Layer 8 of a small transformer language model trained on English Wikipedia (13 layers, counted from 0, width 128).
A neuron adds its activation times its output weights to the MLP's output. To switch it off is to set its activation to zero at one token and run the rest of the model.

Output weights of the MLP neurons that the questions are about. A number n stands for n times 0.00051.
n6: -222 116 46 -40 -73 -51 -8 -69 22 96 -57 -99 -7 -117 -137 163 -4 -48 -186 0 163 115 -140 -16 -207 262 -102 -26 -20 9 -172 -274 88 17 -45 224 40 248 229 -75 -204 91 154 27 110 120 68 -293 -194 137 70 -53 93 -113 16 199 -40 8 -53 85 -78 8 52 -156 -101 66 37 156 -104 239 -41 -64 -180 38 -228 -94 -176 132 -93 45 -400 0 -193 8 0 269 240 52 37 -55 31 -8 100 56 66 261 -33 135 19 -26 -192 158 33 119 213 209 12 -70 263 101 -213 71 -188 23 -138 16 -181 51 -23 90 -143 33 34 47 27 -28 4 66
n14: -102 -125 -93 -29 -153 -22 -72 85 -62 246 -257 -66 22 73 20 -363 -154 100 211 126 39 -281 85 -297 225 65 -205 127 189 -45 37 -9 170 142 172 -102 -170 -156 -15 -82 128 67 86 60 -102 -121 -149 -12 -113 -159 -239 -139 19 153 150 -52 -54 176 107 96 -193 -199 -70 -32 -39 351 -61 122 51 55 93 -54 -67 0 -52 173 -200 -67 84 97 -130 -209 -245 -279 9 -140 210 112 -154 110 -41 -164 164 67 45 -77 47 -182 -197 207 144 11 243 77 -25 -178 -110 64 221 -156 -28 -104 114 -68 4 -21 -84 -78 24 -39 -25 -4 48 153 -45 156 38 36
n76: -267 40 -173 114 -86 -157 24 46 92 41 -28 99 -101 27 -10 -99 -203 212 -246 -15 23 196 5 -181 -76 110 213 -51 -112 -299 -136 350 -138 210 209 210 59 195 23 -61 -157 -278 191 110 25 -269 131 -80 -277 -19 225 166 -23 -93 -155 -14 79 -102 87 114 36 -218 9 -308 -126 -190 -100 102 144 -9 -23 0 75 -301 -76 10 -150 -5 166 5 434 72 199 135 -21 -231 132 167 -275 -110 44 215 -67 42 -63 30 61 -98 -220 -141 -134 -269 110 61 -30 -120 252 411 -195 284 135 -5 165 209 201 -360 91 -226 304 28 -74 160 -28 20 -161 -249 205 0
n103: 30 -7 38 25 248 26 103 -4 -89 -30 -27 53 -92 -7 351 -189 -60 85 -184 -230 -20 -96 128 145 51 -36 109 56 -46 -119 -67 56 -4 -133 54 -32 -85 -191 89 265 -88 24 194 114 -113 17 -44 -235 -243 -42 112 -68 73 116 -24 62 96 -77 -235 -95 -84 102 53 -175 94 -16 56 49 70 -129 0 -19 -208 -27 51 56 -45 132 213 -47 0 -62 -40 -107 166 39 -10 18 -112 -79 104 -118 89 -167 87 73 62 156 219 -85 -117 -7 53 -59 -198 -80 -156 117 -186 137 93 138 56 99 -81 -91 -130 71 135 -47 386 -48 -78 21 4 -95 -25 -38
n169: 105 -78 254 -114 140 239 18 -106 41 99 -74 132 -157 88 -11 -98 -41 48 153 -163 -7 -25 -22 135 317 -78 19 55 146 -227 -116 -177 41 -134 128 87 132 212 -253 -90 -15 -14 117 -14 4 0 -157 67 38 -138 -154 -67 55 -62 90 -64 15 -134 -278 75 -118 -56 55 8 212 -40 -17 -105 7 -60 -41 199 167 -18 -81 4 145 126 -49 159 -77 -7 28 7 -134 48 102 73 -113 -62 -25 88 -110 -14 -277 30 -122 125 -80 -24 -117 -17 69 3 78 93 -102 -186 -94 55 -151 131 -43 -60 -95 291 93 -40 169 122 -59 -4 -14 -103 236 62 -182 370
n201: -139 40 13 4 -283 -203 -90 310 -62 -29 144 138 -83 -33 -127 182 -62 62 -222 -113 178 -73 87 -287 196 -99 -37 58 26 67 254 116 -316 -18 -205 -163 36 -38 -58 -357 -23 0 -291 -199 82 30 345 -115 -121 -311 -37 -171 112 -65 57 -141 98 -5 -14 -169 -28 -213 -146 15 -155 264 -193 66 -113 -353 21 67 85 168 13 4 -48 255 185 67 102 -78 154 308 -139 141 -17 49 -41 142 -83 -111 129 -21 -170 -9 110 -53 -169 -49 -34 -25 -128 188 59 108 182 23 -197 -168 -30 252 -66 68 13 110 172 -66 48 -96 124 -14 -183 -31 167 -57 207 160
n248: 26 -72 -26 5 222 72 109 -157 -180 125 -116 -49 -308 25 -164 -188 -194 -108 -9 234 -88 17 -75 -22 -69 -104 -51 -209 156 -340 -67 -94 216 93 -178 18 94 -35 150 -187 -92 -73 107 48 -208 61 -30 -220 299 -13 125 82 -256 80 123 78 157 -345 -126 -142 51 224 220 354 247 277 116 53 -177 -116 -67 121 -154 -170 17 -31 -66 199 -165 190 -9 210 177 -61 164 45 95 292 58 -150 -172 -65 -225 98 -97 97 84 -224 141 17 -122 42 29 103 -64 53 -211 -97 448 -13 149 76 -31 -173 134 37 -113 58 -4 -106 -121 -33 64 -72 -133 -89 -55 -39
n269: -335 -10 140 -190 41 106 116 -82 88 -37 62 124 0 303 -89 24 -434 204 -26 -205 33 -67 -97 -421 -51 -65 -195 46 -5 318 -10 -26 60 228 -52 10 169 225 190 33 92 124 178 82 82 141 -236 0 89 -20 -143 401 -181 204 -298 -48 10 305 -88 -365 113 100 -42 -136 99 378 -111 230 -28 -24 -177 -371 -70 -58 -10 153 -117 -45 264 -19 -26 116 149 -53 -114 5 -110 248 185 -42 117 -109 134 38 -20 -72 26 -119 -104 -115 351 -161 -111 -74 -25 219 5 174 -177 -28 -150 -21 -113 -326 15 46 -101 208 190 -118 -99 -120 -143 253 158 -54 -292 238
n274: -47 91 -87 -146 -200 -388 -291 -51 98 14 5 85 -67 -37 -69 -5 -45 -10 0 167 70 -29 259 -104 266 408 -15 -42 25 -32 271 37 160 -5 -52 401 -130 53 -265 359 93 -148 -45 -112 -257 176 147 182 84 -173 23 351 196 -121 -196 -106 60 -21 93 83 -52 -53 52 99 293 143 -157 -44 352 187 -201 113 -45 87 -86 69 74 -464 61 -28 21 -24 -80 29 -172 -45 354 95 200 42 44 -244 -289 42 -152 211 -170 90 -52 -277 -24 -189 33 141 101 98 66 -196 -15 -259 -34 -310 -217 77 -89 10 -126 -105 -93 -222 -90 131 249 -159 119 109 152 -93
n313: 55 -42 -40 46 13 -180 172 297 -177 88 -87 -33 -59 99 102 -39 58 -116 189 -223 -135 160 -61 148 -17 46 -285 12 -127 -9 -61 181 8 -17 132 25 95 -48 192 180 -93 134 -49 -28 144 -8 -20 24 170 -130 -35 4 77 -87 190 -223 235 142 -98 46 39 59 -19 5 -192 -123 -50 20 19 95 12 228 -234 100 -154 8 -134 -250 -84 74 -82 -40 -136 -286 121 164 123 -58 -146 363 150 107 0 -90 93 -30 145 124 -141 8 224 19 185 29 -197 -173 -351 -221 69 -94 -28 187 187 159 45 -21 -252 301 -162 191 -161 91 12 82 20 -8 -247 169
n334: -207 54 -39 -40 -18 199 207 173 -107 206 93 102 123 -180 -31 165 116 120 -46 -70 -83 275 -61 -75 173 111 -123 -99 290 -192 -136 23 -205 -120 113 -132 -235 -180 140 231 -229 106 26 -233 169 65 -46 -17 29 285 252 68 -120 -37 74 -180 -62 -175 156 21 92 -38 -33 457 0 -205 119 -4 -79 -89 67 5 171 228 -77 57 -407 -40 68 -171 -130 -121 142 126 167 -9 -89 84 198 -124 22 -166 -167 4 139 82 -50 44 21 -160 86 140 75 149 -176 -65 136 -46 -114 -88 -182 154 39 -64 -133 -224 -60 -159 13 -8 -13 373 -174 111 114 -163 225 195
n345: 89 345 54 -43 -229 -118 -278 -246 -80 0 159 218 -95 24 -68 -106 159 13 320 227 56 -25 -113 -175 -307 12 88 180 68 -227 -63 134 -64 13 -109 -169 -30 -16 8 -235 -97 86 -64 241 -141 167 163 -21 -48 -4 155 -12 -100 -135 -42 45 116 -214 -84 -195 98 -144 -266 192 -36 -14 -174 -51 97 -8 96 65 52 91 -94 123 -72 242 -105 -48 63 -8 149 50 -286 200 115 -239 32 54 -122 302 -8 -28 -50 -101 -93 26 199 162 -54 174 -60 -34 96 -125 223 -106 -4 77 184 49 -101 0 -4 35 -108 -226 477 -81 77 -22 131 -102 -80 -119 -78 -13
n358: -43 142 70 80 0 81 166 86 -14 46 167 -103 65 95 26 62 65 23 8 131 78 66 -4 80 246 21 -243 50 -45 256 105 -8 -99 -274 115 30 -53 -287 -195 7 -8 131 38 52 -39 78 -69 -205 -122 11 35 -150 57 -24 -352 -224 -107 -147 -178 -99 24 -22 155 -8 47 -50 46 83 -136 0 189 -231 -81 403 -77 38 -71 -50 -202 0 136 -119 -154 89 -83 190 102 -8 -85 186 -34 158 -55 -231 56 -90 8 -15 199 145 0 201 -117 -47 166 101 137 -20 -23 -4 -45 -152 11 316 -178 -161 -15 72 26 151 -38 20 -77 4 26 -102 -124 15
n405: 15 -142 -122 -43 100 -104 30 -16 7 -98 156 0 -212 7 77 -138 -43 -188 118 -96 18 144 -256 276 -132 44 -52 120 46 144 62 -139 8 49 -214 -27 191 -8 -269 -221 121 82 0 19 68 -42 167 -112 190 42 -178 -128 -7 82 -291 -64 -125 -174 8 -217 28 -187 0 274 -48 86 -80 -100 -154 11 62 -89 36 -95 -86 62 -54 -47 231 -29 12 216 81 -61 -138 -187 224 -39 -189 -27 73 146 260 317 -111 -92 48 -47 100 -119 87 170 -167 52 59 80 -148 -145 -62 -107 129 119 54 214 74 -60 -91 -16 57 -170 -133 94 -108 -93 -174 -81 12 4
n433: -156 -19 156 -101 88 40 -32 -54 28 93 -11 112 103 117 59 -131 -60 97 -197 -157 0 54 -26 -30 229 73 -138 -14 70 -109 -103 300 -19 -62 -81 144 26 -104 -121 -169 211 -21 -259 -105 -57 -55 88 -147 -262 114 -42 61 49 -71 73 -22 -138 62 -69 200 -170 -18 -84 -114 271 201 -169 -165 21 -64 -56 -48 0 159 0 281 114 -15 42 119 168 148 -31 76 -179 93 -136 74 -149 -146 -40 -120 18 56 -7 -237 81 126 138 -7 76 -162 -302 259 34 -51 171 58 -140 46 -11 -114 18 255 -4 61 105 74 -106 -39 -89 -51 132 193 100 0 -30 29
n491: 48 195 -108 93 95 -10 161 -133 201 -240 233 37 90 -68 87 -9 -79 -217 -53 190 43 -178 122 -28 -250 64 -119 90 -78 339 278 -92 65 -110 157 96 143 253 81 22 232 234 179 108 -218 -126 280 -27 -73 23 -86 -53 -90 -83 -68 116 -124 -43 -72 -124 14 22 -130 -227 -397 -254 149 0 -251 159 -216 5 -42 255 -106 -114 -118 -139 179 -17 280 -45 26 450 24 -161 93 152 -103 264 -100 -259 -4 61 -280 95 -114 -9 -171 132 -187 107 9 -69 94 18 28 -76 -14 270 -18 107 18 27 -5 -100 -98 -69 131 -257 106 24 4 -60 -96 -256 313 -158

Each question names a token from some text and the token that comes next. It shows the activations a of the neurons there, in the order above. A number n stands for n times 0.011.

Then comes g, the gradient of the next token's log-probability with respect to the MLP's output, scaled to length 1. A neuron's effect is roughly proportional to its activation times (output weights . g). A number n stands for n times 0.0007.

"erg", then "em"
a: 226 0 0 183 0 0 0 0 0 0 0 0 0 33 12 0
g: -58 -65 79 26 252 10 -229 192 -67 156 -33 -209 117 -113 -118 -103 3 259 -179 33 -54 -157 -66 -1 -70 -32 100 -37 -58 -51 16 -151 58 186 128 -168 116 -30 21 -138 218 263 131 -39 -63 11 58 -18 25 -83 289 67 215 -96 33 -17 -186 -86 162 188 -100 -8 75 -157 127 -117 -87 28 47 -28 24 -131 101 322 -112 69 -110 203 -170 -204 -38 12 -12 176 235 208 64 126 93 -70 291 10 -128 -117 186 88 -35 22 -176 -29 -245 -82 -109 59 -142 -203 -16 -53 17 205 -206 -129 -88 84 -61 -53 -113 85 -57 34 106 -136 50 -6 -48 -88 -79 -48
Which neuron, switched off, lowers the next token's probability most? n6

" the", then " develop"
a: 0 174 0 0 107 45 0 0 0 0 5 0 0 0 0 0
g: -109 -55 119 -104 11 125 -73 67 -34 285 -22 -4 222 131 -123 35 -178 217 75 -25 -38 -319 -82 -140 -38 101 107 39 -127 3 32 -157 -179 -186 195 -167 18 79 -392 -45 78 147 -92 57 151 160 -101 -79 180 -66 73 43 -39 -7 -138 60 95 -109 -5 100 78 -58 -21 151 175 -197 4 131 -43 165 205 106 -50 63 194 79 33 -62 106 138 -28 44 -168 -272 -52 -26 111 218 -55 12 -10 60 271 -70 -133 -2 -135 49 -47 41 -187 -87 282 -219 -57 1 68 13 -26 -19 -144 22 -201 -78 -29 114 -81 23 -51 -217 -121 91 64 216 -1 -97 121 -180
Which two neurons, each switched off alone, lower its probability most, in order? n14, n169

"ison", then " received"
a: 0 0 0 21 0 0 0 0 0 0 0 0 0 179 47 0
g: -57 -310 55 28 -95 -140 34 -94 -24 148 -138 18 113 -18 181 -148 -65 -32 -202 -97 27 -12 -68 116 -56 -105 -195 -128 120 -190 261 -91 -59 -101 -12 85 5 55 -65 67 365 -49 -297 -218 40 243 221 0 249 77 -163 11 -148 160 55 135 8 -4 54 17 149 285 49 20 15 247 -52 -33 -174 -70 166 -71 254 165 104 -122 177 -69 138 -70 -97 -14 -134 35 -20 52 -1 107 30 47 24 110 178 145 -137 -76 151 -91 57 -85 1 -163 -31 69 -111 -155 -85 204 37 12 39 147 -38 -89 23 -66 -218 -91 -109 -13 -260 106 -118 50 43 -95 51 -97
Which neuron, switched off, lowers the next token's probability most? n405

"erg", then " |"
a: 194 0 0 157 0 0 0 0 0 0 0 0 0 28 0 0
g: 187 -128 -126 132 172 -33 11 69 -211 -112 -164 145 -227 -67 145 -73 147 -31 -100 -143 66 96 48 2 -56 79 -251 -182 -100 -182 135 -32 -114 -50 34 36 -276 -29 -164 -37 149 11 -166 86 -88 108 -138 70 107 3 9 25 30 -88 -92 103 136 189 -269 -104 56 41 52 -8 8 203 157 -38 -96 -5 -62 110 -50 -154 252 88 9 -141 -188 2 -160 152 -44 -102 12 75 127 254 221 20 115 86 -27 97 46 -44 60 -31 96 -204 -46 -143 -117 61 -164 -137 92 342 195 -86 16 -246 221 -153 136 -45 183 123 98 21 -10 44 -232 161 9 55 -29 -34
Which neuron, switched off, lowers the next token's probability most? n103

" her", then "s"
a: 0 87 0 0 0 0 0 0 0 0 0 0 0 0 0 0
g: -88 -36 -198 197 113 253 72 43 -43 -235 -35 -154 -107 120 -92 66 -57 -25 239 127 108 -141 6 9 -154 -19 9 125 175 -63 -20 232 22 -50 -25 169 114 -57 -6 119 -138 -62 -162 173 247 78 4 -199 53 -171 -71 -99 68 -214 -50 -49 163 -115 62 -181 295 -15 -225 193 -11 -65 208 61 137 55 -253 25 27 153 -111 68 -144 118 -109 44 46 83 -180 48 72 117 81 -141 32 -24 -12 5 26 -116 -60 -35 -136 30 -86 -120 -11 134 102 -19 -58 148 -13 -229 -183 -17 -219 -12 112 40 -122 -75 139 245 -96 36 -125 -70 -228 -14 112 47 348 -103
Which neuron, switched off, raises the next token's probability most? n14

" C", then "ec"
a: 0 0 0 0 0 0 0 0 0 0 0 0 0 43 0 0
g: 2 -160 -80 -76 6 -85 132 -106 -209 -63 130 -85 95 -154 35 -166 -89 -127 -120 -1 -91 277 -103 117 28 -102 -63 171 13 19 -86 -151 143 84 0 -124 123 -157 -335 38 -263 149 198 -48 -49 114 303 150 40 213 142 267 -89 189 34 -165 55 0 142 70 -161 -35 -34 104 -115 39 -24 -28 69 78 267 -42 -98 17 51 32 -123 110 -35 -29 -22 152 59 6 83 96 101 -49 -6 -67 211 -87 0 -46 111 -121 -23 -146 21 17 -88 -55 -145 18 183 -42 34 -186 186 -181 -170 195 -45 54 106 -203 -274 -80 226 84 79 18 -254 0 186 48 3 -161
Which neuron, switched off, lowers the next token's probability most? n405

"ec", then "i"
a: 0 0 0 0 0 39 0 0 0 170 0 0 0 106 0 0
g: 159 -133 -53 -97 119 273 73 -102 -116 -94 120 -88 -129 -71 36 -25 72 141 -5 -20 116 -207 26 163 -26 92 -172 -99 -180 113 -92 51 133 -30 38 -110 -151 -190 -11 -3 232 89 64 128 20 -160 0 150 153 -34 -36 103 186 -5 52 124 154 -60 -126 -75 -45 -74 13 -255 55 95 182 96 129 6 -79 36 -188 135 83 -37 69 76 -31 -241 221 49 -170 146 217 -39 109 205 -79 -6 -171 -47 182 -89 6 384 -164 -123 98 -155 84 -77 140 -279 94 -222 146 -163 -66 10 -96 -31 68 -45 -38 -198 -31 13 -115 -136 195 -49 -177 -143 30 -15 161 -140
Which neuron, switched off, raises the next token's probability most? n313

" |", then " Q"
a: 0 0 0 0 202 0 0 0 0 0 0 34 61 0 0 0
g: 175 -108 -110 238 -70 93 72 -76 49 -17 291 -22 -106 136 -5 306 110 -44 5 -204 -4 76 50 220 -173 -53 65 -122 -302 123 186 18 -108 44 -206 -102 -81 120 -160 103 -111 120 -97 -84 12 45 259 -52 -3 30 58 204 -201 95 -45 65 106 -33 -91 151 72 240 89 -9 -110 86 78 -138 -92 63 52 105 52 -3 -11 -116 109 -66 6 -150 113 177 -57 -75 -49 -193 -53 -140 380 -10 -53 82 -288 -127 -21 9 -64 174 40 115 -180 24 -2 95 239 -95 124 71 9 -37 59 -183 -20 -48 -52 -186 20 -19 20 -32 83 -7 -147 -234 -169 -17 -153 -214
Which neuron, switched off, raises the next token's probability most? n169

"oun", then "ter"
a: 0 0 0 129 0 0 0 0 196 0 119 29 0 33 0 0
g: -328 159 115 195 45 -172 -219 28 135 -101 -183 -151 193 -74 -2 -222 -106 11 -23 -1 -35 30 68 -175 -121 187 134 -197 34 135 78 135 78 22 23 -110 8 123 69 113 -155 20 151 -118 -190 293 -46 -10 140 -227 -70 54 -7 -36 8 136 -89 36 46 200 -143 -160 95 50 59 -153 -9 -104 12 -15 -20 9 102 148 -92 202 25 -101 174 5 214 -71 -211 -238 78 -146 51 8 -54 132 221 -152 -73 178 -13 -211 138 -73 -120 -34 -96 29 21 59 170 -1 159 -20 -37 -36 169 -198 16 11 -152 290 9 -64 -23 -57 -59 -9 -37 274 61 -154 100 -165
Which neuron, switched off, lowers the next token's probability most? n274

" n", then "in"
a: 0 0 0 0 218 0 0 0 2 0 0 0 0 0 0 0
g: 333 -155 95 -70 -35 10 -54 -131 -103 169 -2 143 -118 59 68 168 -110 325 20 28 -155 -231 -99 -21 -183 -55 -44 80 73 -21 14 78 116 -152 133 -78 115 -71 -105 -57 -66 4 -42 175 67 -124 -140 -72 -33 -64 -34 -208 67 27 -16 -74 -87 -171 95 -49 97 -170 -8 111 -1 -158 -33 78 36 189 63 0 314 -3 101 12 135 187 148 42 -72 -103 -75 -300 -73 -9 210 40 17 -49 -69 46 125 -6 -88 -98 -61 -209 245 -49 163 -166 10 -46 -209 202 145 53 -246 33 7 -200 101 -53 71 47 -243 4 -79 187 -110 225 57 -202 260 134 -27 90
Which neuron, switched off, lowers the next token's probability most? n169

"6", then "33"
a: 0 0 0 0 0 0 0 0 0 0 0 0 200 0 0 0
g: -87 -27 220 167 -21 13 99 -77 -241 -42 -90 -99 87 159 -110 139 110 -90 58 16 -95 -35 45 71 101 -177 138 -95 -30 153 -96 153 -94 75 -73 -30 44 61 37 79 20 338 98 30 142 -44 106 71 -35 37 -95 -119 11 126 -70 -79 -164 -15 -204 -3 -105 91 -20 -34 207 -61 -125 31 119 -77 -22 -75 -78 -4 92 222 171 71 64 -31 48 -66 -106 122 -21 -135 258 -307 172 -55 -8 -120 206 -280 166 -5 -218 86 144 153 73 316 -52 -184 62 76 -232 -8 -31 -212 -175 7 10 176 -49 -71 -131 -29 -230 -12 149 -227 107 -282 -120 -104 73 64
Which neuron, switched off, lowers the next token's probability most? n358

" ", then "11"
a: 0 0 190 0 0 0 136 0 0 112 178 0 67 0 0 0
g: -57 -112 -145 -56 11 -167 23 22 -197 75 52 103 -84 47 58 46 -138 149 170 285 83 -123 258 -74 34 187 319 17 173 -86 165 -140 100 51 -116 -65 30 6 -36 -177 -14 141 132 206 -118 -22 -204 -83 25 -28 65 -103 254 81 90 33 -82 199 -228 139 16 60 -75 70 29 -272 -333 -97 117 32 61 -177 -94 76 -80 -141 155 -75 39 42 -140 233 -58 -34 93 -166 34 89 -152 135 -58 -43 31 35 -112 121 180 24 136 -166 201 45 -19 -89 -211 30 -129 -30 179 -51 -187 24 101 132 -53 -67 -103 -175 -203 45 -65 50 -90 65 202 -109 -146 -59
Which two neurons, each switched off alone, lower its probability most, in order? n313, n248

" |", then " "
a: 0 0 0 66 0 0 0 0 0 0 0 0 116 18 0 0
g: -31 54 224 -165 -76 -120 -118 220 -170 23 -188 44 283 -40 -107 -56 -159 106 -125 265 84 36 -9 -264 32 99 54 -113 233 -136 -90 -97 199 287 4 4 -20 34 -29 89 -2 80 90 193 54 -201 -62 163 14 -170 99 -257 -41 53 45 1 -87 -71 152 -44 -39 15 -103 -37 54 -3 2 170 -79 -120 86 -99 168 16 9 216 38 -65 223 -86 -252 -96 18 -96 94 -102 40 11 -194 -74 -197 -282 133 206 19 -119 -11 -26 -14 -127 74 -143 33 -162 -105 139 -58 141 11 -8 -49 101 77 29 69 43 72 178 -241 -33 -14 152 89 57 -61 -295 165 175
Which neuron, switched off, raises the next token's probability most? n358

" ", then "10"
a: 0 0 0 0 0 0 0 0 0 170 0 0 0 0 0 0
g: 55 -4 138 -174 171 -3 -100 131 -170 57 -208 111 13 139 124 15 -157 154 153 46 -265 182 -143 77 89 -19 150 -8 -73 -182 72 264 1 53 -91 -48 -47 -86 74 -52 21 -25 152 52 -199 -62 -35 -163 -134 5 130 69 94 -141 -73 -16 -220 326 -72 -18 94 -47 -54 139 174 -18 -221 47 226 -104 86 -178 -127 200 128 -159 -45 -158 225 -155 -2 -11 -104 -19 -111 -25 170 25 86 -9 -223 33 64 -85 215 291 90 -62 95 134 -95 -55 -332 -95 -225 1 -100 32 34 58 -163 48 46 10 34 46 -154 0 -219 136 -13 105 145 42 -68 -14 -86 148
Which neuron, switched off, lowers the next token's probability most? n313

"ound", then " to"
a: 48 0 0 0 0 0 0 0 0 0 0 0 181 0 102 0
g: -39 -48 -134 139 -234 -122 -50 86 -31 -11 -223 -15 46 -25 62 4 -246 -192 192 -44 88 66 75 40 -68 -5 -34 -172 -67 -93 26 -56 -63 -30 92 -311 117 58 -191 173 282 91 192 32 -64 115 -47 150 71 94 108 46 -291 127 -32 129 -184 -23 14 -53 -285 -5 -133 -92 -152 -168 25 -18 59 -226 26 -158 260 49 -197 -5 11 75 -37 -90 -37 49 -21 -123 -206 -61 27 262 -40 13 -53 -50 15 146 106 109 -252 -11 -75 114 249 66 107 -62 59 78 -45 211 -82 187 146 54 53 54 27 -27 -199 39 -62 132 248 36 -15 172 145 107 -217 176
Which neuron, switched off, raises the next token's probability most? n433

".", then " However"
a: 0 0 0 213 0 129 169 0 0 0 0 0 87 0 0 0
g: -115 57 -44 -114 -35 113 251 -207 -228 189 -42 82 -72 159 22 196 -322 16 18 -27 10 28 -14 -148 -88 147 253 35 -7 -98 -16 -223 92 -86 91 62 178 46 -91 348 -126 23 312 117 -133 -177 -38 8 -41 125 78 -42 -9 18 65 68 210 62 56 17 -115 -90 -41 128 -28 2 -134 73 88 100 -161 60 145 -60 45 -270 128 153 6 20 81 159 46 -119 -58 42 122 -44 236 70 -330 -210 -114 169 12 -26 36 163 -40 -7 69 9 98 -44 -20 251 99 -37 -130 5 68 -80 -106 -124 -92 -234 -289 -2 -6 36 16 -120 -116 -144 -30 -110 -137 -79
Which neuron, switched off, lowers the next token's probability most? n248

".\n\n", then "|"
a: 0 0 0 128 0 0 0 0 0 0 65 0 131 0 0 0
g: 36 -8 171 137 -43 -110 -55 -79 140 -82 135 123 119 11 10 -37 0 14 58 -141 115 -130 -197 99 -8 -144 -207 -173 85 95 -28 166 69 -71 75 52 198 44 -29 71 152 27 -88 -415 201 115 -2 -103 1 -44 8 -228 138 -137 43 41 5 92 -372 110 -198 32 -13 13 19 1 6 -10 -276 -85 43 -162 -17 -71 73 23 40 -170 -23 -194 -133 218 -71 -110 238 -87 -85 67 70 -81 -30 241 -37 -43 -188 156 125 -8 -11 -67 80 -212 92 59 82 -215 83 233 128 74 122 -85 380 94 -171 29 72 108 -130 68 58 37 82 116 -143 -28 -164 -67
Which neuron, switched off, lowers the next token's probability most? n358

" ", then "24"
a: 0 0 208 0 0 0 118 0 0 121 157 0 81 0 0 0
g: -258 43 126 174 178 29 -87 175 -189 123 -57 -113 -40 77 -13 52 163 82 -85 10 -243 -41 -159 -87 58 15 -24 -111 91 10 -102 -46 9 -77 -62 412 91 -25 -35 15 57 181 168 10 -32 -13 -7 -288 -63 -144 -89 70 -61 213 -34 149 -160 -66 88 -64 95 -4 -11 -17 98 -293 66 -241 153 -27 -33 17 -194 108 103 -189 110 -106 -20 167 198 -50 -235 277 -278 -73 106 21 71 -15 4 -85 56 -100 40 214 161 191 218 -61 -90 -71 -195 -68 -1 64 77 63 -193 140 -124 110 172 -42 22 -53 49 -178 -166 -87 162 100 -37 -53 17 13 -136 68
Which neuron, switched off, lowers the next token's probability most? n76

" m", then "is"
a: 0 0 0 45 143 0 0 0 0 0 0 0 0 0 0 0
g: 156 44 -60 124 6 35 29 29 -105 254 -60 350 -18 -156 41 -100 -58 -87 31 76 115 194 109 -120 135 -124 137 -89 13 51 -129 -139 -194 1 183 163 -112 -87 219 136 -3 -155 16 -159 -60 118 -74 164 159 23 -133 96 60 -28 -7 71 45 -163 220 -93 225 19 51 -32 -56 108 -82 143 -190 197 -134 -268 -61 -39 -17 65 76 230 20 164 -244 -111 -80 162 -45 146 -237 25 -17 -121 45 -43 -97 -65 -216 -92 -119 -32 157 44 -211 1 112 113 59 -22 142 -125 86 53 51 -11 172 48 -133 -36 69 -254 14 -38 7 -51 -374 -148 82 83 -158 -106
Which neuron, switched off, lowers the next token's probability most? n169

" ", then "20"
a: 0 0 188 0 0 0 135 0 0 113 180 0 66 0 0 0
g: -73 180 -48 114 51 -166 -172 226 -223 150 64 -135 -65 229 62 -103 41 146 307 -54 -164 109 11 -45 170 202 256 0 -23 -187 40 -2 167 204 184 73 -253 60 -13 -83 84 43 -2 -152 74 47 76 -144 69 -38 44 81 13 129 -142 -64 -171 -29 -85 9 296 -182 -25 23 -84 -19 -119 -174 135 106 98 49 72 27 -82 -87 104 63 -111 -62 -256 -112 32 263 -119 -64 75 43 122 0 -141 -106 -18 -70 58 -25 66 28 162 -90 111 38 -133 -30 131 -125 -61 90 182 31 -269 211 70 -241 -161 -250 -11 -191 -117 59 -44 81 -173 -121 72 -44 -86 21
Which neuron, switched off, lowers the next token's probability most? n334

"ity", then " organ"
a: 0 0 0 0 0 0 0 118 0 0 0 293 0 0 0 108
g: -60 252 121 -12 41 112 8 -147 45 75 379 188 14 -9 -250 37 38 135 52 133 -20 88 35 -78 101 68 87 139 132 331 -82 -114 -252 55 -62 158 24 43 -181 -156 -250 17 -155 158 162 -50 -57 -164 31 -75 157 -114 72 -129 -39 -59 6 -55 -106 126 204 -52 31 -37 1 3 -119 30 -41 27 225 147 -361 47 -156 166 19 -90 -77 123 -113 59 79 -111 -200 22 226 -5 -21 71 81 57 6 -152 -144 76 -167 -59 -4 -42 -86 30 14 -89 108 -63 58 -159 10 -2 108 -12 -50 138 -168 66 -51 80 -12 185 -140 -91 149 -119 -363 -219 72 -86
Which neuron, switched off, lowers the next token's probability most? n345

" from", then " which"
a: 0 0 39 0 0 0 64 0 0 0 0 0 0 0 0 0
g: -131 -43 -23 94 128 57 -40 85 -27 102 127 -154 17 69 -265 -83 -105 -168 -72 85 -27 -46 -140 76 -122 207 -164 37 -83 -16 40 78 -67 9 88 60 -8 78 -255 88 -204 72 88 -158 -14 53 -59 -122 -78 152 -77 135 116 167 -83 62 217 -82 32 92 -167 184 85 128 36 -252 -40 69 12 39 -89 -60 169 -105 11 -111 92 38 -247 103 -281 -23 -3 -8 263 134 139 -2 175 40 147 55 24 335 -96 -71 28 266 -97 292 89 138 -30 70 -241 -149 45 -31 -70 91 39 -92 -73 113 -115 -138 -301 -26 -69 84 32 188 -26 -169 142 -177 -147 -185
Which neuron, switched off, lowers the next token's probability most? n248

" ", then "2"
a: 0 0 235 0 0 0 145 0 0 51 97 0 62 0 0 0
g: 114 -8 21 -13 34 -162 8 66 -23 22 -1 150 17 99 110 -2 16 30 92 -61 84 -52 182 189 -47 174 297 -93 28 -115 -105 -84 205 -181 66 -199 70 -191 105 63 197 -42 90 72 -161 -196 -297 -115 -157 -235 -57 -239 162 -55 70 129 -44 90 -87 75 -70 -84 -133 -20 -143 -6 -28 44 145 -118 -146 -9 -20 137 78 -162 -91 1 -39 -182 26 271 25 40 -66 -28 -182 168 182 -4 13 -90 138 67 -119 149 46 40 -100 -40 -38 80 -61 158 72 189 112 -152 -6 -16 160 -48 97 66 18 10 32 -86 -244 177 152 -94 -185 352 -89 -144 -381 69
Which neuron, switched off, raises the next token's probability most? n76

" w", then "all"
a: 0 0 0 128 178 0 0 0 0 30 0 0 0 0 186 0
g: 52 -199 -320 -5 82 129 -50 -9 244 51 162 85 23 15 -142 60 -34 -193 74 -84 -180 118 -104 -161 123 -260 41 35 81 -83 -104 117 24 13 -34 -58 39 63 -164 150 221 115 68 68 101 -51 98 24 -276 -85 76 -103 -112 -82 -11 -235 117 115 -140 -92 74 34 63 104 -8 -52 138 19 292 -168 -199 -84 26 232 -44 -29 135 12 -67 -22 219 171 -323 251 -48 -49 117 80 -45 -22 -13 61 -70 31 -1 19 6 224 3 -99 -284 55 84 51 -76 113 -312 -100 -69 56 -58 12 -69 -184 226 22 -21 46 243 -89 -123 81 108 5 101 -118 82 -165
Which neuron, switched off, lowers the next token's probability most? n169